Layer 4 of a small transformer language model trained on English Wikipedia (8 layers, counted from 0, width 128).
Take only the direct path to the model's output, skipping the later layers: a vector added to the residual stream pushes a token's score in proportion to its dot product with that token's output vector.

Output vectors of the tokens that the questions are about. A number n stands for (n - 500) times 0.0022.
"ight": 313 624 451 504 525 635 435 244 542 640 500 476 448 457 446 411 466 392 647 399 394 696 534 669 765 504 443 392 625 124 317 564 635 310 246 385 240 585 225 504 316 500 550 440 647 725 546 570 611 519 691 435 592 119 572 618 396 351 538 327 657 730 491 645 283 443 474 524 340 747 631 299 586 764 595 482 430 599 398 500 665 646 718 558 458 378 523 429 358 189 97 539 460 195 733 437 339 409 681 603 549 562 596 432 606 435 238 843 509 497 572 656 397 374 538 292 213 369 442 587 396 416 527 548 784 579 452 385
"st": 283 508 671 602 447 720 504 248 526 703 324 633 379 730 586 726 324 428 471 471 701 436 515 676 608 460 603 443 616 570 229 446 528 481 389 474 436 524 511 537 762 648 537 588 540 411 522 504 556 548 340 305 708 463 500 401 424 420 538 420 744 426 726 488 457 634 473 509 458 701 697 311 573 677 519 814 355 686 461 85 542 676 387 444 417 515 537 371 307 385 209 746 392 591 603 561 565 686 772 589 270 522 285 571 557 365 595 624 296 422 649 581 548 468 535 544 527 462 504 697 583 437 557 405 294 547 366 595
"ate": 511 488 522 469 617 299 244 735 552 485 548 652 550 513 611 440 448 387 507 636 521 705 353 546 361 679 483 669 523 520 349 447 612 449 378 314 414 575 571 860 612 479 370 587 474 523 375 650 466 453 583 402 639 524 403 254 526 331 666 408 735 634 360 509 542 639 216 531 269 706 366 353 500 594 355 648 519 683 496 688 480 593 738 441 567 388 345 429 584 518 412 465 622 594 612 552 481 157 741 405 452 525 407 607 433 436 631 634 508 489 650 375 591 234 451 688 268 331 307 356 352 455 618 513 378 574 611 832
"h": 463 782 500 500 267 470 599 379 456 519 534 538 710 481 469 691 530 471 615 479 510 380 520 249 445 650 661 319 386 529 493 234 476 700 149 648 465 470 288 338 359 599 516 471 530 485 445 628 473 543 477 285 236 360 551 385 483 500 588 472 295 500 485 438 580 503 649 479 548 457 161 277 365 481 648 361 454 477 359 415 395 496 505 466 385 685 474 221 617 352 452 335 371 715 662 500 653 633 708 644 457 760 314 414 656 374 380 484 281 469 332 417 380 595 459 457 436 638 484 413 496 459 710 593 318 353 618 445
"ag": 609 489 476 500 864 649 477 500 573 538 497 449 250 459 529 423 536 539 540 420 287 637 293 318 364 652 685 374 599 272 426 745 402 493 229 341 613 370 323 355 510 618 787 451 496 500 367 503 551 347 500 607 701 459 404 534 626 822 396 593 484 372 367 458 267 705 568 503 479 480 561 306 448 591 582 489 536 472 528 510 508 560 557 492 514 369 428 430 539 374 361 439 518 485 550 493 671 471 322 465 345 662 560 553 389 269 355 650 603 524 402 558 541 389 440 616 350 507 657 477 424 446 443 591 489 267 199 694
"ran": 489 160 583 662 620 652 466 460 667 423 500 350 500 545 500 642 522 466 482 504 295 591 515 561 504 338 562 702 861 710 705 202 552 530 320 385 584 503 675 449 659 485 301 741 637 710 545 627 678 548 600 537 562 492 506 585 594 353 600 373 517 470 512 459 568 307 348 497 648 364 577 358 349 388 239 692 528 566 640 620 360 586 479 448 333 439 489 286 299 436 379 451 404 462 559 427 527 536 555 411 419 396 372 605 523 353 250 396 517 477 332 543 649 403 662 500 137 657 624 382 594 437 831 206 240 410 509 530
"un": 623 563 526 397 597 558 418 489 289 610 470 395 675 397 568 584 586 600 637 405 405 626 391 497 714 562 480 571 572 462 509 622 421 393 181 469 483 523 388 403 684 461 650 368 414 654 396 484 635 615 652 516 577 465 578 140 409 518 500 558 316 516 695 566 608 285 368 508 350 655 476 227 349 607 300 517 473 575 581 357 412 625 591 526 555 324 496 469 575 550 526 438 432 412 572 675 503 645 630 614 517 378 629 526 468 306 491 649 648 397 458 500 393 432 455 433 444 265 615 424 400 536 637 340 523 612 496 639
"ber": 314 436 541 472 486 539 626 422 453 555 387 491 387 791 417 658 27 557 428 796 558 782 543 598 431 467 574 507 700 438 598 368 253 419 225 542 594 367 327 469 309 545 402 368 541 355 623 674 403 539 459 325 337 327 376 557 285 292 600 347 474 691 548 476 555 322 540 510 570 820 497 215 534 627 323 420 188 692 410 449 549 606 617 531 363 621 484 575 540 666 357 605 384 607 470 584 401 495 378 404 350 622 615 374 366 482 475 591 534 509 496 592 561 379 480 558 381 662 702 736 645 465 629 206 624 602 169 750
"um": 703 666 500 445 302 684 457 595 595 532 378 472 756 500 635 711 607 548 507 476 431 764 457 516 326 689 548 371 500 412 439 527 313 583 419 521 537 383 411 566 293 463 539 441 451 326 389 479 488 411 597 301 752 611 580 380 637 437 471 524 492 562 367 652 407 593 296 494 429 516 509 382 318 507 515 565 493 605 565 546 444 638 659 710 578 366 451 530 403 603 279 530 605 438 565 887 532 415 691 661 658 610 635 579 592 220 595 466 655 538 247 448 354 496 353 493 418 108 448 503 530 465 317 452 543 707 399 472
"ard": 488 491 529 410 683 459 385 404 344 629 377 519 598 514 413 809 284 477 532 540 600 564 410 621 492 504 418 456 622 337 616 630 334 597 359 282 349 440 827 684 428 510 365 511 927 657 589 610 313 325 400 296 514 496 339 332 124 591 665 378 616 520 299 349 473 436 326 503 451 367 524 303 673 450 733 602 509 707 775 458 539 375 814 472 558 549 134 360 378 505 563 554 827 604 560 668 546 456 515 431 364 589 689 426 541 180 385 478 482 494 475 745 435 628 521 496 339 604 600 336 473 765 380 500 513 705 373 783
"nt": 581 281 742 457 649 545 614 279 430 641 427 695 670 729 459 512 495 509 647 181 519 656 612 548 702 693 612 529 571 457 797 437 643 431 399 404 487 365 537 658 424 550 451 564 787 365 734 520 402 544 543 564 563 336 477 655 598 368 451 277 537 652 637 384 588 679 530 531 463 580 538 287 491 288 513 827 279 634 708 287 529 527 589 491 553 828 631 408 332 296 544 675 296 658 659 663 587 593 662 445 255 392 415 379 710 417 630 435 649 544 806 468 717 456 733 478 208 624 491 570 652 468 842 584 429 551 205 514
"om": 541 595 496 422 341 560 399 571 530 439 332 389 391 455 196 595 430 538 288 232 409 505 541 305 671 605 367 537 214 356 434 607 279 552 297 703 639 427 648 648 342 555 656 710 522 341 730 533 385 483 680 397 355 480 285 335 517 446 631 255 526 393 450 488 412 555 585 497 364 483 519 288 464 550 639 382 504 654 404 674 542 447 654 543 662 553 155 644 419 614 455 388 703 459 555 472 610 563 875 416 673 511 430 534 723 424 412 340 761 393 496 292 478 363 504 417 309 675 623 593 715 429 390 573 392 444 332 539
"os": 591 593 634 454 357 561 387 591 524 531 655 315 788 523 433 579 464 569 348 781 379 721 505 649 694 591 352 367 312 522 510 585 466 554 266 383 450 304 377 500 580 514 719 575 544 500 386 581 444 337 662 609 493 584 530 530 550 447 522 487 485 281 386 568 490 429 514 497 394 500 480 196 569 579 668 665 581 552 371 382 479 644 472 411 827 435 514 608 399 690 713 484 759 425 513 460 534 484 741 356 471 427 537 482 503 405 509 525 321 565 425 519 493 635 431 385 391 418 572 542 652 704 380 291 612 360 457 839
"ions": 356 281 491 753 578 583 343 578 602 500 482 286 508 726 494 405 527 385 550 304 408 866 532 595 589 580 397 587 399 376 701 509 665 442 224 327 558 392 713 321 489 289 586 688 701 706 473 407 458 472 596 553 496 381 634 656 479 631 249 327 602 362 584 365 500 725 638 532 634 237 450 18 369 604 653 470 508 480 183 279 540 794 521 406 634 370 440 659 267 548 388 522 724 500 531 517 425 641 580 649 533 542 616 715 314 244 606 504 362 533 480 774 427 735 380 426 346 437 654 433 407 430 584 603 585 657 446 244
"ld": 700 633 671 447 746 356 785 121 441 636 324 519 600 728 387 509 368 481 406 654 677 583 798 673 815 653 477 429 504 445 553 330 454 372 493 347 575 554 648 658 508 263 702 522 946 526 550 438 302 420 674 537 505 500 397 480 253 491 412 576 567 562 415 664 437 458 205 517 390 447 443 272 450 291 664 573 373 599 321 245 623 523 586 519 243 681 354 339 315 418 600 801 487 565 737 532 589 319 490 683 213 500 500 534 741 317 418 625 454 548 492 533 603 464 436 336 250 555 678 607 720 378 431 385 496 411 365 322

Each question shows what one neuron of this layer's MLP adds at an activation of 1. A number n stands for (n - 500) times 0.0019.

n127: 479 587 396 480 361 571 341 477 561 474 359 336 469 406 474 398 493 577 558 500 434 481 599 445 448 545 348 535 383 359 364 500 591 537 505 500 424 463 455 348 505 420 545 419 466 510 613 529 612 480 505 545 442 632 580 574 650 515 445 465 584 498 507 415 578 651 353 425 592 534 551 334 434 520 521 467 626 502 423 429 528 598 413 463 367 558 516 425 529 402 487 452 588 537 445 480 448 527 398 447 438 406 611 621 404 597 416 587 420 484 446 378 544 326 514 483 552 495 364 377 575 510 658 449 452 528 542 510
Which of these tokens does it push down most? "ard"

n24: 413 603 474 604 468 461 401 592 497 629 507 505 629 453 536 365 532 512 530 544 518 543 454 468 542 450 522 353 449 556 546 623 413 564 416 512 619 500 515 555 464 467 559 505 463 371 346 468 678 726 440 293 552 542 520 409 435 551 475 523 470 553 438 602 465 581 605 466 487 531 521 328 473 529 478 527 451 572 448 567 542 435 586 606 422 588 459 552 401 422 363 400 373 614 550 524 473 649 627 537 184 489 442 461 429 520 432 664 505 571 471 573 534 341 539 446 585 493 614 508 481 403 515 627 513 373 493 591
Which of these tokens does it push down most? "ran"

n80: 519 536 397 436 550 565 507 566 515 545 564 667 527 429 409 485 510 622 518 585 396 457 577 468 421 455 544 473 544 607 526 273 512 641 612 467 458 481 626 436 500 578 454 458 458 360 544 632 437 449 413 446 494 517 454 453 503 418 432 464 707 410 672 623 530 555 478 378 513 422 493 346 367 516 366 522 572 340 721 534 363 477 510 493 472 372 483 474 566 529 434 534 459 385 498 481 500 414 517 487 405 603 403 460 406 373 495 386 537 605 575 349 617 426 480 490 415 576 376 535 419 521 522 344 477 368 493 619
Which two tokens does it push up most, strongest first? "ran", "ate"

n118: 454 585 371 505 360 556 545 663 545 331 389 403 437 518 423 418 567 683 460 434 274 367 497 469 508 600 301 430 450 386 516 486 487 538 603 641 410 580 453 416 534 575 349 502 507 441 599 392 613 458 590 433 453 607 543 559 465 595 359 317 529 705 548 618 397 404 534 666 441 573 576 517 411 395 495 497 280 514 561 551 511 409 377 485 503 555 543 374 316 451 535 492 397 607 503 548 594 616 544 570 621 511 601 624 608 506 547 407 382 589 540 518 456 506 536 447 677 526 454 596 448 480 553 407 558 589 500 457
Which of these tokens does it push up most? "om"

n198: 469 562 542 488 547 341 512 408 555 517 559 547 476 614 584 377 507 488 635 536 606 298 436 500 502 597 527 476 597 420 451 435 433 488 538 537 508 490 679 509 534 610 603 630 565 543 390 436 488 588 594 483 610 593 576 461 510 439 557 531 552 532 579 562 773 431 380 358 400 406 371 577 596 585 457 429 602 576 517 445 421 394 436 387 490 479 502 469 519 507 319 403 406 565 507 333 441 200 515 369 597 326 589 510 439 646 536 558 488 524 436 573 483 423 584 470 472 532 558 505 519 568 374 495 529 495 392 508
Which of these tokens does it push up most? "ate"

n136: 430 430 379 587 473 542 422 524 575 485 465 453 678 348 586 517 677 478 465 629 424 380 569 431 645 525 444 473 465 556 521 461 428 423 375 630 521 546 433 454 634 543 528 465 502 487 427 581 454 463 575 505 503 524 386 191 477 388 457 528 458 553 560 586 376 536 473 507 490 340 491 585 377 477 511 581 411 444 520 550 626 542 549 512 661 605 488 492 514 473 489 313 678 546 335 503 431 553 421 355 478 429 489 463 510 523 507 550 542 383 629 461 488 516 624 574 568 339 524 552 556 381 654 561 570 605 680 472
Which of these tokens does it push up most? "un"

n104: 461 665 415 435 475 479 529 604 497 460 460 585 391 507 518 363 342 533 513 696 669 462 552 370 510 487 342 627 480 404 343 516 593 498 451 462 390 603 630 487 535 536 265 597 405 552 424 596 488 535 439 453 447 450 603 525 523 495 457 729 472 470 478 491 495 486 480 486 482 514 364 543 417 526 561 418 500 431 533 476 505 400 520 493 406 583 490 500 177 362 411 452 380 494 429 476 578 505 582 479 585 503 487 553 637 658 577 387 453 478 549 680 421 544 520 472 480 562 517 389 423 642 555 476 426 615 539 474
Which of these tokens does it push down most? "ag"

n156: 548 395 341 456 426 503 561 486 438 443 507 554 324 530 482 402 476 574 507 554 447 375 462 542 466 436 560 578 548 454 449 404 485 479 485 587 482 601 529 520 584 460 421 528 431 563 581 438 560 468 493 638 686 386 410 560 495 500 498 589 488 577 576 390 463 764 434 574 500 582 622 632 392 448 586 510 379 469 493 562 474 485 346 510 224 440 400 643 557 399 462 518 647 476 574 540 473 420 532 424 521 380 490 591 450 403 440 495 664 457 633 459 454 486 587 384 480 529 367 635 507 550 601 511 554 396 476 349
Which of these tokens does it push down most? "os"

n57: 540 535 593 532 646 551 300 457 469 485 541 581 575 685 458 502 425 474 604 577 560 585 511 495 640 197 538 515 635 575 561 416 513 438 366 526 396 560 378 523 573 396 631 539 536 655 394 424 577 389 572 495 563 328 534 497 440 495 484 495 600 633 401 531 586 507 459 461 456 500 495 481 574 683 563 467 568 474 415 619 408 444 505 435 541 425 433 361 406 457 574 454 589 661 559 651 574 521 533 565 475 486 484 543 408 601 500 481 567 554 309 472 528 392 558 597 372 402 460 379 505 604 461 585 261 601 510 524
Which of these tokens does it push up most? "ate"

n3: 623 462 595 500 571 600 637 559 481 510 474 481 546 657 507 579 438 611 574 440 398 449 397 510 411 445 366 388 441 456 492 417 508 348 554 651 595 361 521 540 418 471 535 448 498 355 465 385 408 337 487 456 339 505 492 567 394 400 821 522 587 558 599 426 526 427 510 407 487 370 561 348 618 552 459 458 503 483 521 421 372 437 581 454 614 502 556 508 317 582 512 626 469 728 471 317 422 473 417 584 540 411 686 424 513 619 546 584 392 472 506 536 549 407 649 545 488 459 521 517 619 564 524 295 539 498 604 508
Which of these tokens does it push down most? "ag"

n1: 600 596 614 490 366 589 537 554 631 487 429 517 643 529 570 615 387 413 566 598 428 639 421 510 570 392 632 578 641 492 571 447 518 439 263 556 450 662 424 598 580 577 445 453 480 505 386 598 564 574 620 557 424 422 307 310 378 503 566 484 611 532 323 495 463 409 594 511 519 480 338 416 471 522 491 555 556 459 550 452 592 632 615 574 532 594 531 582 576 477 430 430 557 532 513 466 330 591 438 447 388 575 386 390 481 390 526 433 320 424 381 418 503 596 470 537 506 472 670 572 513 475 600 444 390 445 643 521
Which three tokens does it push up most, strongest first? "h", "ber", "ran"

n163: 177 553 400 548 594 572 452 624 423 525 576 607 404 534 502 456 500 513 544 521 699 646 482 555 399 513 590 337 509 448 619 620 329 502 466 503 532 550 682 491 448 536 587 519 498 555 574 646 483 397 480 438 424 497 466 551 392 596 674 492 497 418 542 438 478 456 510 535 428 488 569 614 422 473 502 380 581 502 526 527 505 583 354 702 539 450 559 521 657 468 444 659 503 414 625 530 422 371 588 465 439 554 513 449 443 632 502 497 562 461 670 483 465 550 500 548 474 448 602 732 580 468 363 554 559 488 419 482
Which of these tokens does it push down most? "ran"

n254: 646 415 408 477 464 533 552 571 429 500 414 293 523 598 636 556 383 510 384 463 407 362 354 457 495 512 458 419 539 484 542 452 580 523 431 442 408 540 367 383 516 444 567 613 692 635 419 487 523 556 715 587 399 498 468 380 524 663 536 378 543 409 493 511 474 410 626 523 449 516 493 420 512 387 542 566 490 502 590 343 449 528 500 495 541 462 358 448 543 397 683 383 471 513 464 572 567 564 453 505 427 651 459 397 493 539 432 351 390 484 461 477 500 455 514 582 462 519 566 526 514 452 637 431 603 502 530 468
Which two tokens does it push up most, strongest first? "h", "ran"

n150: 564 552 609 483 355 402 474 539 465 408 565 374 543 609 358 490 500 576 338 521 383 586 464 281 540 405 323 391 489 505 518 389 568 435 518 437 641 478 430 513 358 535 422 422 542 472 627 384 449 498 549 652 353 436 623 622 558 482 445 334 623 523 568 467 486 505 624 466 419 573 498 473 488 626 515 621 447 459 508 589 479 686 463 466 591 434 435 560 550 500 475 404 535 563 545 562 560 620 421 513 650 620 241 465 554 451 515 471 460 438 549 463 618 566 580 520 506 586 578 398 562 561 603 476 395 532 505 635
Which of these tokens does it push up most? "om"

n194: 472 606 598 541 587 421 500 398 458 461 560 683 237 365 593 427 595 500 578 515 382 467 555 421 572 493 550 557 658 633 568 388 471 421 582 568 515 450 550 491 507 356 701 589 539 386 539 599 345 543 545 490 535 431 510 554 348 520 463 430 466 576 526 495 620 509 488 517 451 445 491 503 361 629 388 366 503 599 502 418 472 525 517 341 500 500 470 432 438 524 620 551 416 630 541 495 447 433 512 587 666 536 643 394 379 545 403 459 534 337 547 571 491 532 505 597 464 576 462 399 476 559 473 552 568 513 465 446
Which of these tokens does it push up most? "ld"

n164: 441 512 518 468 565 422 600 582 447 510 589 500 539 555 362 514 491 413 483 324 666 459 451 576 602 548 521 645 678 484 323 467 654 495 586 510 452 584 488 547 526 582 373 581 532 458 380 567 670 421 685 547 575 583 483 551 490 406 575 607 526 524 581 572 417 507 479 641 310 480 453 464 557 530 523 498 411 528 282 465 503 492 467 486 541 556 440 502 442 383 595 441 568 458 558 461 545 466 521 584 584 518 409 498 544 450 556 431 397 477 521 601 272 571 593 481 454 458 474 553 399 602 661 495 480 564 533 493
Which of these tokens does it push up most? "ight"

n60: 539 441 730 413 532 549 364 688 547 370 559 518 441 577 570 536 510 455 545 431 472 653 607 546 615 428 546 527 458 384 459 547 527 322 525 406 534 474 473 526 498 590 543 600 465 462 602 564 550 507 430 483 653 442 327 451 540 535 470 536 416 577 521 482 415 561 451 584 408 535 477 489 468 546 532 602 282 424 458 521 677 536 558 486 537 493 571 528 511 490 500 612 353 589 552 584 561 575 395 440 436 503 497 561 548 509 686 468 525 557 378 575 432 549 531 183 511 548 433 551 381 534 692 390 518 545 581 595
Which of these tokens does it push up most? "nt"

n0: 500 534 435 332 411 605 458 541 517 679 348 611 437 354 631 505 600 355 550 841 691 363 494 547 327 561 440 530 584 541 471 500 456 428 511 461 476 476 300 431 481 438 626 534 601 435 526 408 538 474 565 584 475 565 421 279 444 551 475 408 458 426 369 626 557 474 440 659 441 432 430 400 558 399 459 514 496 508 545 452 465 567 667 465 436 599 578 546 567 565 500 474 380 360 592 645 585 565 467 518 458 579 597 310 531 577 432 299 611 471 482 589 451 527 648 343 487 465 654 591 378 447 481 376 598 551 513 624
Which of these tokens does it push down most? "ions"

n84: 541 523 569 514 642 576 616 505 344 480 542 524 597 267 473 573 544 528 535 379 442 677 480 428 426 520 544 522 498 322 366 422 430 605 559 472 381 466 468 522 541 508 637 428 500 543 397 581 415 526 398 378 431 532 338 533 432 281 475 582 385 408 577 384 419 469 389 330 533 521 505 487 601 435 457 431 549 351 500 392 574 450 421 471 518 400 486 549 398 396 527 532 397 606 435 481 537 523 581 482 351 516 592 601 421 422 402 404 600 483 527 563 468 431 540 440 735 629 578 677 432 526 622 566 531 434 464 452
Which of these tokens does it push up most? "ag"

n239: 451 539 553 536 525 553 476 636 418 588 535 262 667 531 691 385 527 376 449 563 582 465 448 527 493 576 604 535 529 441 469 423 561 510 655 505 382 557 530 538 426 566 560 550 559 528 453 516 551 524 463 458 472 684 451 410 508 422 683 635 500 437 476 528 565 500 410 431 416 476 296 505 510 466 392 478 470 463 520 621 441 476 420 600 566 521 532 558 402 586 447 487 637 508 492 430 528 490 677 495 495 396 423 578 474 555 604 610 540 456 456 480 616 433 409 701 580 347 517 351 403 457 749 618 492 544 644 479
Which of these tokens does it push up most? "ate"

n39: 458 578 641 445 538 497 433 434 457 543 580 553 467 391 603 539 537 621 459 492 630 716 466 423 560 518 431 552 565 500 510 764 394 454 482 586 463 441 577 533 697 159 565 448 500 485 401 528 385 576 339 611 567 475 490 489 569 405 427 505 485 530 587 453 543 483 555 452 587 493 509 462 365 419 430 460 560 523 596 628 463 545 505 473 551 604 575 638 645 490 453 492 454 461 482 449 425 433 589 519 402 583 622 407 245 459 377 379 535 476 571 468 439 630 608 513 489 643 458 489 532 487 497 519 437 560 573 431
Which of these tokens does it push up most? "un"